Layer 8 of a small transformer language model trained on English Wikipedia (16 layers, counted from 0, width 64).
A neuron's activation on a vector x is GELU(weights . x), where the dot is the dot product.

Input weights of the MLP neurons that the questions are about. A number n stands for n times 0.012.
n45: -33 -3 18 33 -43 -35 -27 22 -9 -1 26 -20 9 14 29 -12 -25 -50 25 33 36 -41 35 13 37 -8 16 -25 7 -16 -4 -61 15 -16 10 -15 -6 13 -9 0 20 -29 -6 0 -40 -56 -5 43 19 17 40 -24 -2 -14 -48 16 -2 -27 -1 49 26 -47 -22 -23
n49: 21 -8 32 -16 48 -27 -19 -15 -10 37 -14 -6 22 -55 0 -24 -19 19 -40 -20 19 47 61 -23 3 33 13 -14 3 5 -7 3 16 18 -3 80 13 -2 -47 3 -6 -3 16 43 43 50 -19 26 -6 38 14 51 -14 -34 -5 -4 13 -5 45 -20 5 -11 -6 17
n75: 32 -18 -16 28 -3 12 -12 4 9 47 31 3 23 -14 -2 59 -20 -23 2 62 24 -32 -20 12 1 -5 -15 -18 -10 -2 -6 -24 1 -3 15 18 -8 2 5 -18 -40 13 21 1 -22 -10 21 2 -34 -7 1 -8 -31 -4 -1 11 29 14 -31 -13 9 32 11 -16
n129: 27 -28 -6 -9 1 10 -2 4 34 -7 -25 15 -20 20 -5 -25 -2 -13 -16 10 90 8 1 21 -4 -4 -15 -3 -23 24 -32 -4 -29 21 26 18 -20 5 -25 -26 -36 -34 10 -18 -17 -25 1 -16 16 -46 43 -12 -6 -18 -14 -54 12 -12 11 33 -37 39 -13 -10
n131: 31 3 -16 47 29 16 -11 32 -18 -7 12 -42 -84 12 -36 -17 15 2 3 8 -13 -8 -18 22 14 5 7 14 29 -5 -15 40 36 26 33 25 -24 55 -6 -45 -24 40 -29 -38 82 10 2 6 20 -11 19 -47 30 11 -5 5 -32 18 -4 -2 -21 33 9 -22
n157: 34 21 -51 10 4 -33 -17 9 -29 -4 22 -9 14 23 14 8 -9 -26 32 45 1 -12 12 21 -43 -11 46 25 -9 -27 -10 8 3 -17 -1 28 90 -33 20 -8 24 -9 57 -4 6 2 2 11 52 50 -14 -8 -44 -61 -3 -2 -22 -23 2 -33 13 -55 14 -30
n173: 8 -15 -5 19 20 -30 34 17 -31 -30 -13 10 -3 -15 -2 -7 30 5 -23 -35 19 -15 3 -30 22 18 -10 4 6 10 25 -7 52 -1 23 37 -12 42 -78 -35 12 34 22 37 9 5 29 -47 8 -7 24 9 -47 -11 1 5 24 -30 33 35 2 5 -54 -6
n175: -17 -16 55 -46 -6 -13 -4 46 3 -16 -21 -3 -17 32 -11 -18 -21 -32 12 -70 0 43 -44 5 35 -5 31 7 -39 28 -57 -26 11 10 28 -4 37 -19 27 8 23 10 26 24 30 -11 -31 -20 -5 17 52 -7 -21 2 1 -23 -3 -7 -9 -10 -8 -40 0 -21
n193: -34 33 28 7 -3 3 -12 32 18 14 21 1 37 -22 2 14 25 -6 39 8 -47 23 -16 -19 45 -2 19 17 6 -14 35 13 27 49 -15 -12 1 8 -12 4 25 -7 -18 2 3 -27 -13 0 6 68 25 -2 12 -4 22 2 42 14 -21 -17 30 -51 -34 -30
n229: 48 -4 -5 -30 22 -13 -6 19 -54 -24 -3 6 35 -30 10 7 -2 -26 5 25 19 7 12 -41 -32 -39 8 -3 14 15 16 17 -1 14 4 38 8 12 -7 -12 0 8 50 -10 13 31 -3 28 -2 -21 82 5 -24 -34 0 21 48 7 -40 -9 -13 -4 5 15
n230: -27 32 -13 18 -2 -8 -8 3 -25 48 -57 -8 25 -54 19 -8 11 12 3 74 56 6 -10 -29 -3 1 4 20 -34 29 -36 26 -55 -16 -8 -3 -7 -18 -32 -14 1 12 14 -48 -24 -1 -54 -8 3 -16 44 -8 -6 -12 23 26 -19 2 -6 10 -1 -33 -7 -15
n250: 39 -14 44 31 26 -8 41 7 -12 -25 -24 9 -13 -19 0 67 -21 -3 8 33 5 -31 -30 0 1 -1 -6 -45 36 5 -31 -20 44 50 29 10 -5 -14 7 19 -1 -2 -10 -19 -15 21 3 -22 8 -18 19 -30 7 19 12 -4 -8 -11 3 -30 11 8 -11 -15
n260: 2 -43 46 41 7 52 19 -23 20 3 15 -3 -35 32 4 -36 6 -10 -6 12 41 -20 -20 -57 8 6 -19 27 14 11 11 -34 47 -27 6 22 24 14 -23 -11 2 -50 3 -4 -14 3 -41 11 -18 -1 27 22 37 -19 54 39 -32 -1 -19 23 -48 13 7 15
n271: 19 2 26 45 14 2 -11 -37 35 20 -48 6 23 -33 -15 -23 -3 34 -5 63 22 13 19 29 9 -4 -35 -21 13 3 -5 8 20 -22 -19 14 -41 -12 -30 -35 13 -15 -11 -41 -37 28 -15 -35 -29 -1 -10 -6 -41 2 -14 10 -11 46 0 6 -5 -4 26 12
n273: -11 -18 21 48 -48 2 12 -54 12 -38 -24 -41 78 -2 2 -4 44 -22 -27 -22 -5 33 15 -25 0 -41 5 39 -3 -19 -4 -24 -7 -10 -2 -28 8 10 28 -46 -28 8 -12 -12 31 18 34 -4 16 11 47 -13 4 -28 34 22 -16 8 -2 16 -24 -8 -14 -11
n281: 0 41 -22 17 -25 -19 4 -2 -35 -22 -1 30 30 10 31 2 7 -17 18 5 17 0 -22 -24 11 2 -43 42 -7 -14 -9 21 64 -16 29 -17 7 -45 14 59 10 -5 0 30 -19 0 -23 -19 13 -6 -12 -36 9 35 18 4 -12 32 21 -64 54 -26 -2 -19
n295: -6 4 -11 54 7 -18 33 11 -16 29 25 0 -10 0 25 7 19 -1 46 24 -13 5 -4 -18 20 15 -31 -31 6 18 -1 41 51 31 22 5 23 17 -3 -49 -9 26 27 -54 -37 -1 17 -13 21 -31 29 -8 11 -1 -4 19 21 -8 -43 -30 2 -29 14 7
n297: -13 -19 -10 -15 -28 -14 -10 29 10 25 6 11 28 -31 -27 -17 5 -1 10 2 29 -25 19 -5 -16 -1 19 18 -54 -5 -19 -5 -18 44 42 37 32 -29 -19 -1 -3 3 16 -6 -12 -14 33 8 35 1 -22 7 -13 -6 7 52 -66 5 -5 19 -46 14 -25 -1
n299: 7 11 -21 32 31 19 -29 -25 5 44 1 12 19 -30 -6 57 42 20 -27 -46 -33 25 -26 -40 13 7 0 4 26 2 -11 -11 -30 59 17 -22 11 34 35 -15 27 -29 19 -22 -16 38 -3 -25 27 4 27 -17 -20 -30 7 -9 4 -1 -13 4 21 47 -61 44
n308: -9 -12 22 -3 27 -19 -3 26 29 14 -39 27 1 0 7 -22 42 51 0 11 61 -34 -12 -9 17 15 -27 -8 15 25 -12 -14 -12 6 -43 -10 -17 40 6 -27 6 -67 11 0 -29 -34 2 22 -14 12 -12 -13 -24 -11 3 44 16 -22 6 -6 -34 39 22 -47
n312: -43 8 20 26 -16 -20 12 10 -13 -8 -32 -3 -1 -24 -2 -10 32 -1 20 -13 -33 20 -35 13 -10 -21 -3 -4 28 -18 -33 15 1 -20 28 46 34 16 63 -22 -35 -5 -44 -29 -8 -12 25 -94 -25 -2 12 -4 -40 -8 13 4 -11 17 12 -40 -41 -53 -6 53
n313: -17 -1 8 6 -16 32 -7 7 -32 2 -41 19 8 -21 12 10 12 2 4 -18 -26 34 6 9 -1 -52 -18 -19 -16 -45 -35 -11 11 22 -7 -52 33 0 50 3 15 4 -7 8 9 -12 -3 17 38 -10 -23 -14 4 -41 -10 15 35 -18 36 13 11 14 -11 0
n318: -37 31 4 11 22 -14 3 -22 -53 36 -9 -1 -36 -36 14 25 -28 17 -2 31 1 15 10 -37 -37 -45 16 -12 22 43 -12 -10 35 14 29 5 3 2 53 10 5 -19 22 -40 8 -23 -1 1 -15 29 8 -3 3 -6 4 -4 82 -35 -55 -30 -29 -2 -22 -14
n356: -39 -6 -20 46 35 7 -13 2 -14 9 5 -1 -17 37 -41 -2 -1 30 22 3 -33 -51 -39 -7 49 -30 57 20 -30 7 0 -12 43 -22 16 -6 -19 -17 -1 19 -2 6 -10 33 25 41 -22 -34 -23 18 -18 20 -56 -16 -20 -21 -21 14 -13 -16 30 -4 -13 -26
n362: -3 -30 -55 -45 40 23 -26 6 24 41 -25 5 25 26 -38 16 8 8 -46 -36 -1 15 16 10 37 -33 7 0 9 -37 23 -12 12 27 -22 5 -8 -36 23 62 -69 -22 9 -4 0 -42 -18 -14 -2 -17 25 -44 14 -52 10 2 33 -25 -21 -13 58 -5 -5 -18
n367: 11 62 -17 43 29 -24 -2 -31 20 38 3 -22 -9 -29 -21 26 2 3 -24 -31 -46 9 -7 -39 25 24 11 2 2 -17 16 11 21 -11 16 -10 -4 34 -9 -57 34 47 -18 -43 35 12 -18 -9 -5 17 6 -15 -11 -35 12 24 22 -18 -14 -33 -21 47 -15 5
n418: -33 -7 -3 -20 19 25 -41 -38 12 14 -79 -1 -9 -44 49 22 40 -20 8 23 -12 35 -6 -30 -30 -33 -19 -21 -1 -27 4 -4 10 -7 -7 -23 18 -6 -8 30 8 8 -16 -23 -6 22 18 -3 5 -19 11 -35 34 -11 44 16 51 29 -77 -13 7 -28 -40 35
n453: 44 13 2 5 11 14 20 24 -54 26 -1 -4 -5 -25 -9 -2 25 3 11 27 -4 0 -32 12 9 19 -23 25 2 36 17 -19 41 -4 5 4 -18 -18 15 -35 1 17 -48 4 15 -15 0 -31 -22 36 15 -1 11 11 46 33 -30 63 21 -14 -10 -48 -14 -4
n456: 52 13 -5 -2 22 -39 -26 14 26 44 1 34 44 -8 -14 20 0 8 -30 10 31 -10 12 -13 -35 2 27 12 -43 60 -2 -2 -17 30 24 -8 -4 -13 -48 6 -6 -18 28 -46 -25 -6 28 16 2 13 38 1 -7 -35 -11 -2 46 2 -14 32 -1 41 60 43
n482: -36 21 20 42 -8 38 -6 1 -6 -3 -41 17 7 -20 -33 -40 -22 -10 -5 23 58 -21 -23 -14 18 24 3 -27 -8 41 -27 -14 -5 16 12 30 -3 8 12 -17 29 -3 -21 9 -16 -16 3 -10 10 16 23 -24 7 14 14 11 18 7 61 13 13 -9 6 -37
n490: -5 3 34 3 32 -94 2 39 -31 -41 34 -19 12 -2 32 44 20 -25 -25 -39 -29 -32 39 6 1 35 -1 7 4 -23 45 24 -19 20 -19 -15 -16 1 10 -18 25 0 13 6 -1 17 10 2 -28 -16 -34 15 -33 -13 -2 -1 -7 -16 -4 -9 31 -15 13 -12
n508: 60 -24 -41 7 -22 -23 -18 14 -11 42 28 -9 -32 -6 17 -3 -2 6 9 -19 33 -43 -46 27 26 33 -8 50 4 14 50 22 20 4 -28 -18 23 -32 5 -7 14 1 11 -19 29 -5 -20 -6 11 1 43 -27 10 2 23 -39 -30 34 -1 -10 -10 -20 8 37

Each question shows a token from some text and the vector x that enters the MLP there. A number n stands for n times 0.04.

".": 22 -13 -15 -25 -1 6 59 4 51 26 42 12 29 -35 45 16 -10 -16 -8 -2 -44 11 -6 -26 -6 -58 14 -9 29 20 -17 21 -22 16 -18 -45 19 9 4 4 14 10 2 39 6 -24 14 -19 -3 -18 -13 19 20 60 -28 -12 10 -22 7 31 10 -11 4 48
Which neuron fires most, and how strongly? n299, at about 2.1

" 3": 1 18 -28 -17 5 37 47 -14 42 43 14 6 7 -33 20 -23 18 -29 -41 10 -23 22 -45 -16 -12 -21 2 -16 37 3 22 36 -41 -42 -24 -33 16 20 -4 -1 20 10 -11 32 12 4 12 -1 20 -27 -8 40 10 40 -34 23 23 -23 27 27 14 -12 41 -12
Which neuron fires most, and how strongly? n313, at about 1.3

" |": 17 17 -47 26 3 -18 39 -1 38 -15 42 -5 1 -52 23 -19 -3 27 -43 15 -31 6 -7 -11 12 -13 14 -29 43 30 -14 10 -32 -4 -39 -12 8 5 2 13 14 8 9 56 14 -35 39 12 18 -35 -13 13 -16 49 -11 28 33 15 35 21 14 -27 19 5
The two highest activations, in order: n173, n490

" declared": 1 30 -31 -13 -2 9 46 -27 44 7 25 -16 5 -56 -9 -4 -6 31 -16 24 -40 -5 -21 1 13 -28 53 -39 33 2 0 5 -5 -45 -23 18 10 -28 -1 2 12 -32 20 11 -17 -37 25 -27 5 -14 -25 23 41 53 -10 5 30 -12 14 31 39 12 7 -12
Which of these neurons fires most? n318

"hip": 16 -22 -13 -8 14 -1 52 -19 45 -8 23 -26 17 -41 45 -12 -15 13 -17 24 -34 0 -53 -19 37 -27 43 -30 65 43 1 28 -20 -11 -28 -13 16 4 -9 -2 -3 4 26 26 -20 -18 -16 12 33 -16 -17 8 -9 49 -14 29 9 17 8 7 -7 -18 13 19
Which of these neurons fires most? n295

"|": 26 -4 -18 29 -2 -19 42 -7 44 -9 40 -11 -6 -36 -10 -30 11 10 -21 30 -36 13 -25 -6 2 -10 16 -17 59 34 -6 30 -52 -29 -27 0 10 6 2 20 0 13 0 29 46 -32 12 3 24 -28 -15 20 16 50 -43 12 30 25 20 30 -3 -9 28 -16
Which of these neurons fires most? n131

":": 36 -2 -30 -16 -32 -3 53 -18 33 -4 19 -1 2 -29 22 2 -4 -1 -10 11 -32 9 -19 -7 13 -30 -8 -29 51 49 -18 -11 -35 -1 -34 -26 9 7 -11 17 11 -6 5 51 6 -32 59 -20 5 -28 -32 26 7 39 14 20 0 10 34 22 23 -56 7 -11
Which of these neurons fires most? n453

" join": 35 19 4 -15 -13 6 14 -8 55 -16 24 0 -6 -28 9 -17 -31 18 -38 11 -14 5 -43 -27 16 -51 49 -31 42 12 2 13 -34 -35 -33 -4 34 -29 -11 -2 0 -16 16 19 -34 -19 33 7 18 -27 -10 24 16 57 -20 30 -9 -8 1 25 36 -10 6 -28
Which three neurons fire most, strongest first? n45, n482, n308

" that": 31 8 -10 -32 30 16 53 -1 28 9 15 20 4 -34 -20 -68 -31 -26 -11 44 -12 3 -12 -34 15 -24 54 -27 20 28 5 -18 -13 -45 -32 5 23 -35 4 25 18 13 -18 11 5 -13 0 -13 38 10 -30 27 7 44 -14 2 2 -34 13 24 -4 -22 14 13
Which of these neurons fires most? n482

"R": 40 17 -14 -28 15 -6 46 -23 22 19 18 9 -2 -29 41 -30 -31 15 -26 14 -29 -8 -27 -13 7 -36 -23 -24 35 28 29 49 -26 -16 -24 -39 31 17 -1 6 -12 25 -8 22 -26 -17 10 24 4 -53 -24 5 -6 52 -53 14 13 -12 -15 11 -6 -17 14 19
Which neuron fires most, and how strongly? n295, at about 2.7

" 26": 4 14 -34 -18 -26 -4 39 -22 22 34 -8 16 -21 -31 29 -26 -6 -6 -46 54 -17 1 -52 -16 -14 -8 1 -6 41 18 21 24 -32 -19 -29 -23 23 -13 -2 2 18 13 9 35 -15 7 9 -6 16 -19 -30 17 20 62 -36 51 30 -5 2 20 24 -15 35 4
Which neuron fires most, and how strongly? n230, at about 2.6

"an": 22 -10 -1 0 -36 7 89 -12 36 -7 30 -5 13 -24 26 -12 -18 1 -42 -19 -15 -6 -35 -17 19 -28 27 -2 73 29 -1 4 -18 -14 -6 -26 16 8 -21 7 -7 17 -5 36 -13 -10 -5 2 10 -30 -41 0 7 40 -40 0 -21 -33 24 28 11 -1 21 25
Which three neurons fire most, strongest first? n173, n250, n260

" from": 29 -10 5 -11 -18 2 38 -6 41 8 14 -18 3 -8 24 -33 -42 -9 -38 21 -35 11 -47 -6 -7 -13 37 -39 39 23 -47 31 -30 -2 -42 -18 0 -38 7 -10 -1 -3 14 21 12 -60 20 -2 17 -36 -8 41 -9 37 -7 1 24 -18 0 32 16 -32 2 8
Which neuron fires most, and how strongly? n175, at about 1.6

" at": 16 3 -10 -27 -29 -2 -4 -34 49 9 16 -15 0 -11 19 -28 -40 -26 -26 3 -29 -6 -27 -31 11 -28 5 -32 55 35 -15 35 -52 -15 -48 -5 2 -36 23 -21 -6 -6 -16 21 3 -43 28 -5 1 -34 -9 39 1 43 -27 -26 -1 -4 24 39 9 4 -1 -19
Which of these neurons fires most? n129

" in": 11 -4 -38 -4 -7 -5 44 -3 50 22 -10 -5 -1 -8 20 -13 -57 -34 -25 33 -28 9 -34 -5 -6 -12 14 -24 69 32 13 10 -22 1 -41 1 25 -37 -11 -6 19 -10 0 18 18 -55 14 15 13 -34 -18 25 0 48 -18 -5 14 -27 20 25 29 -22 13 -17
Which of these neurons fires most? n45

" years": 4 -14 -34 -50 13 10 38 -30 26 -27 8 -20 15 -12 6 5 1 -28 -31 32 -30 4 -48 -18 11 -28 41 -22 56 8 -2 16 -16 11 -16 -7 4 -40 11 -2 13 4 -2 56 -29 6 32 -4 19 8 -35 26 31 64 -10 45 1 16 -15 2 1 -11 18 2
The two highest activations, in order: n418, n250

"ate": 33 -29 -23 6 -6 -6 57 -9 59 -16 30 -13 19 -40 38 -4 -33 9 -33 12 -27 4 -31 -6 34 -33 44 -20 62 20 12 23 -11 -42 -7 0 13 -11 0 12 0 -11 17 13 -36 -11 -4 1 50 -20 -33 4 7 42 -14 1 28 -10 13 -4 -4 -21 2 9
Which of these neurons fires most? n250

"AC": 25 1 -3 -38 0 2 25 1 31 13 2 34 28 -36 37 -2 -40 20 -19 28 -10 -35 -42 -24 7 -36 27 -14 35 9 25 66 -28 12 -24 -25 43 3 25 17 -24 21 0 4 1 -7 22 9 -1 -48 -28 19 19 59 -36 14 7 -13 -9 21 4 -4 10 7
The two highest activations, in order: n229, n75

"P": 21 5 -16 -16 27 19 43 -5 15 7 16 2 -3 -6 59 -7 -15 21 -31 33 -33 -1 -37 3 3 -35 19 -25 12 22 30 39 -32 -27 -39 -42 48 -3 22 14 -9 13 0 20 -2 -17 31 23 7 -24 -36 25 10 65 -40 -28 30 -9 -13 -5 -7 -16 9 17
Which of these neurons fires most? n318

" played": -12 -3 -48 -21 10 -19 33 -14 73 -12 13 1 12 3 7 15 -16 -4 -47 2 -15 -2 -25 -23 -16 -25 40 -16 46 17 13 25 -25 -43 -40 9 1 -13 -2 16 24 -5 39 32 -6 -25 27 18 25 -21 -12 21 35 43 -35 27 -6 -12 5 31 19 -24 16 -35
Which three neurons fire most, strongest first? n362, n157, n45

"chin": 18 11 -9 -12 3 -4 19 -11 32 14 1 45 2 -31 28 -39 -9 35 -19 -27 -37 5 -25 -38 6 -9 2 7 36 -10 25 38 -67 10 -34 -55 42 0 12 14 29 -5 -3 28 -10 -37 23 8 31 -33 -33 20 16 41 -37 5 -7 23 -7 21 7 3 5 18
The two highest activations, in order: n299, n313

" match": 8 1 -7 -35 14 9 51 4 17 -13 18 25 -15 -41 17 -3 -8 7 -25 22 -21 -3 -58 -13 -3 -25 51 -36 50 31 12 36 -18 -29 -32 4 14 -15 5 17 -11 -12 8 37 -16 -5 16 4 20 -38 11 44 35 45 -21 58 -3 -17 1 3 14 -18 23 -10
The two highest activations, in order: n229, n250

" total": 43 10 -16 -14 -12 6 33 -4 2 -38 30 -24 20 -42 -6 2 -24 5 -14 36 -7 2 -52 -21 8 -23 28 3 36 -4 10 39 -14 -50 -38 -26 33 15 28 10 -7 -8 -3 9 -17 7 25 0 4 -17 -33 46 21 34 -23 40 34 -11 61 2 27 0 16 -10
Which of these neurons fires most? n281

"'": 47 3 -32 -14 24 -8 25 -12 83 11 16 -24 -1 -1 37 -8 0 16 -13 41 -42 -2 -24 -18 -2 -20 42 -17 47 43 16 42 -23 -12 -24 -11 45 3 -16 14 11 2 21 30 -7 -42 -10 15 25 -31 -13 22 18 32 24 15 -9 -4 13 9 3 -20 7 -6
Which of these neurons fires most? n157

" Ev": 39 31 -22 -55 3 -3 25 4 52 -1 23 -14 -29 -24 37 -10 11 9 -3 0 -36 -2 -31 9 0 -17 37 -5 12 22 -14 17 -33 -16 -10 -41 21 -10 -14 11 42 0 -32 31 1 -6 28 -1 38 -7 -36 41 15 63 -6 0 9 37 5 35 -26 23 -17 -15
The two highest activations, in order: n297, n508

"L": 28 18 -24 -26 -15 10 55 10 32 15 25 32 13 -44 39 -8 -33 8 -23 21 -10 1 -40 -10 -14 -33 4 -36 42 17 29 45 -16 -16 -20 -24 33 5 3 22 -4 14 7 18 0 -1 6 18 5 -39 -34 4 19 63 -43 -18 34 -7 -38 3 -5 -13 1 -4
Which neuron fires most, and how strongly? n318, at about 2.5

" 2002": 4 10 6 -1 15 -3 38 -14 31 20 13 6 -9 -35 -2 16 16 -9 -56 42 -32 -1 -49 -26 15 -46 31 4 52 26 2 11 -22 -33 -46 -18 42 0 -7 6 1 27 7 40 -6 -2 15 -13 -2 -43 -24 21 46 41 -30 1 5 18 1 20 23 -17 26 -14
Which neuron fires most, and how strongly? n418, at about 1.5

" during": 5 -4 -20 -26 -16 5 46 -4 42 2 -9 -19 -1 3 37 4 -20 -8 -28 13 -24 10 -44 -1 -13 -35 24 -1 46 38 -13 -1 -40 -29 -17 12 21 -40 18 -21 -6 -8 -21 26 11 -39 -2 1 19 -35 -17 63 6 65 -25 2 21 -23 25 38 22 -15 9 -7
Which of these neurons fires most? n175

"is": -4 22 -16 -7 9 3 38 -11 60 10 46 -15 -25 -8 15 -39 -15 -4 -19 -10 -16 15 -13 -36 17 -1 59 9 -10 42 20 24 -39 -2 15 -54 32 -15 -7 14 19 -29 8 25 23 -5 10 -17 19 -14 -54 11 53 39 -29 -23 -1 1 -24 -5 -7 -24 16 -7
Which of these neurons fires most? n175

" Japan": 16 16 -1 -10 3 -13 60 -35 50 13 -5 13 -22 -25 8 -3 18 -12 -19 -25 -23 4 -43 -35 45 -26 27 7 46 6 2 19 -30 -6 -58 -18 23 12 12 9 -7 5 -4 33 3 -2 43 8 29 -30 -33 17 24 45 -33 -10 27 17 5 37 7 -15 30 15
Which of these neurons fires most? n299

"her": -5 -1 -13 -23 -14 21 17 -9 12 -19 30 0 8 -24 48 -11 0 9 -10 15 -10 19 -24 13 -2 -26 20 15 38 24 24 18 -37 -10 1 -32 22 0 -28 15 44 -23 8 59 -27 -27 -6 2 77 -39 -49 12 13 46 -31 11 -26 0 6 36 -12 -3 19 21
Which of these neurons fires most? n297

" Z": 24 33 -4 -36 18 -12 28 -12 28 21 42 -1 -27 -9 76 -17 -11 0 -31 -5 -11 16 -48 0 20 -15 16 -20 19 39 15 13 -48 -24 -38 -52 5 -11 3 29 -9 -2 -3 32 2 0 44 3 10 -41 -24 27 13 45 -22 -1 19 -8 -5 17 -1 -14 25 3
Which of these neurons fires most? n490

"er": -1 29 -1 -22 -11 2 63 -4 51 6 22 8 -9 -49 45 -16 -3 6 -35 -4 -21 -9 -18 -4 4 4 25 -15 27 31 18 29 -54 -6 -23 -32 16 -7 -2 26 13 -14 14 49 -31 -5 17 -12 29 -15 -35 -9 3 34 -62 -8 -30 10 -7 6 20 -15 30 28
Which of these neurons fires most? n490

"t": 26 15 -23 -20 25 64 26 12 56 -11 0 4 -5 -49 40 -34 -9 -35 -32 -4 -15 9 0 -37 -7 25 56 -9 11 0 -7 0 -31 -28 -43 -11 1 -2 16 28 26 -31 8 -7 3 -17 1 -3 3 -11 -37 4 33 33 -44 -24 -23 -12 22 27 -7 -3 34 1
Which of these neurons fires most? n482

",": 10 -3 -21 -23 15 -6 40 14 37 -11 32 -26 16 -28 29 -20 -14 7 -34 31 -25 1 -20 -29 24 -30 14 4 44 23 -15 18 -8 12 -10 -21 9 -10 -6 -3 49 17 22 63 9 -29 77 5 9 -25 -19 7 -6 44 -6 -7 13 -10 40 26 30 -28 -7 12
Which three neurons fire most, strongest first? n173, n490, n193

" 1988": -5 0 9 -26 19 -12 29 -32 53 -3 17 -4 -2 -24 13 -1 -12 9 -48 35 -39 -11 -68 -32 10 -40 42 5 53 12 -21 -1 -26 -12 -37 -18 41 -6 -11 6 16 23 -4 59 -9 13 10 -25 -15 -34 -11 6 8 39 -13 2 0 23 -4 11 20 -5 33 5
Which three neurons fire most, strongest first? n356, n418, n250

"=": 64 8 -19 25 -35 6 22 -4 46 -25 33 -44 -3 -21 15 27 -22 -1 8 21 -32 14 -39 -38 -2 -5 24 -9 11 -1 14 -1 -21 -30 -26 -32 11 11 5 21 22 1 9 79 18 -29 22 -7 2 -17 -50 -3 6 51 6 13 2 14 15 29 20 -5 12 3
Which of these neurons fires most? n281

" team": 26 -2 -11 -27 12 16 47 -16 38 0 28 -11 -8 -53 17 -29 6 -4 -33 5 -9 4 -66 -12 6 -23 23 -45 34 20 20 26 -28 -6 -36 -7 17 1 7 27 -9 -3 29 34 -25 -5 51 9 28 -27 0 11 17 40 -43 15 -15 6 27 21 6 -22 37 -15
Which three neurons fire most, strongest first? n308, n482, n250

"s": 31 9 -29 -3 -14 19 83 1 45 23 19 -9 11 -31 18 0 -30 -15 -32 -6 27 -6 -26 -30 26 -3 37 -18 41 16 -1 13 -37 -5 -41 -3 23 6 1 26 12 8 13 40 6 -11 -5 10 32 -29 -44 18 15 39 -40 -30 7 -12 17 21 -11 -23 10 26
Which of these neurons fires most? n508

" on": 4 -4 -11 -16 -18 -6 43 18 41 -4 -20 -42 -1 -7 25 -8 -18 -10 -11 8 -41 -1 -16 -27 20 3 28 -3 50 38 -39 6 -46 -21 -29 -6 47 -35 10 -29 -8 -4 -1 51 10 -30 28 -1 27 -36 -8 44 18 46 -36 -17 19 -4 23 -1 18 -26 10 5
Which neuron fires most, and how strongly? n175, at about 2.6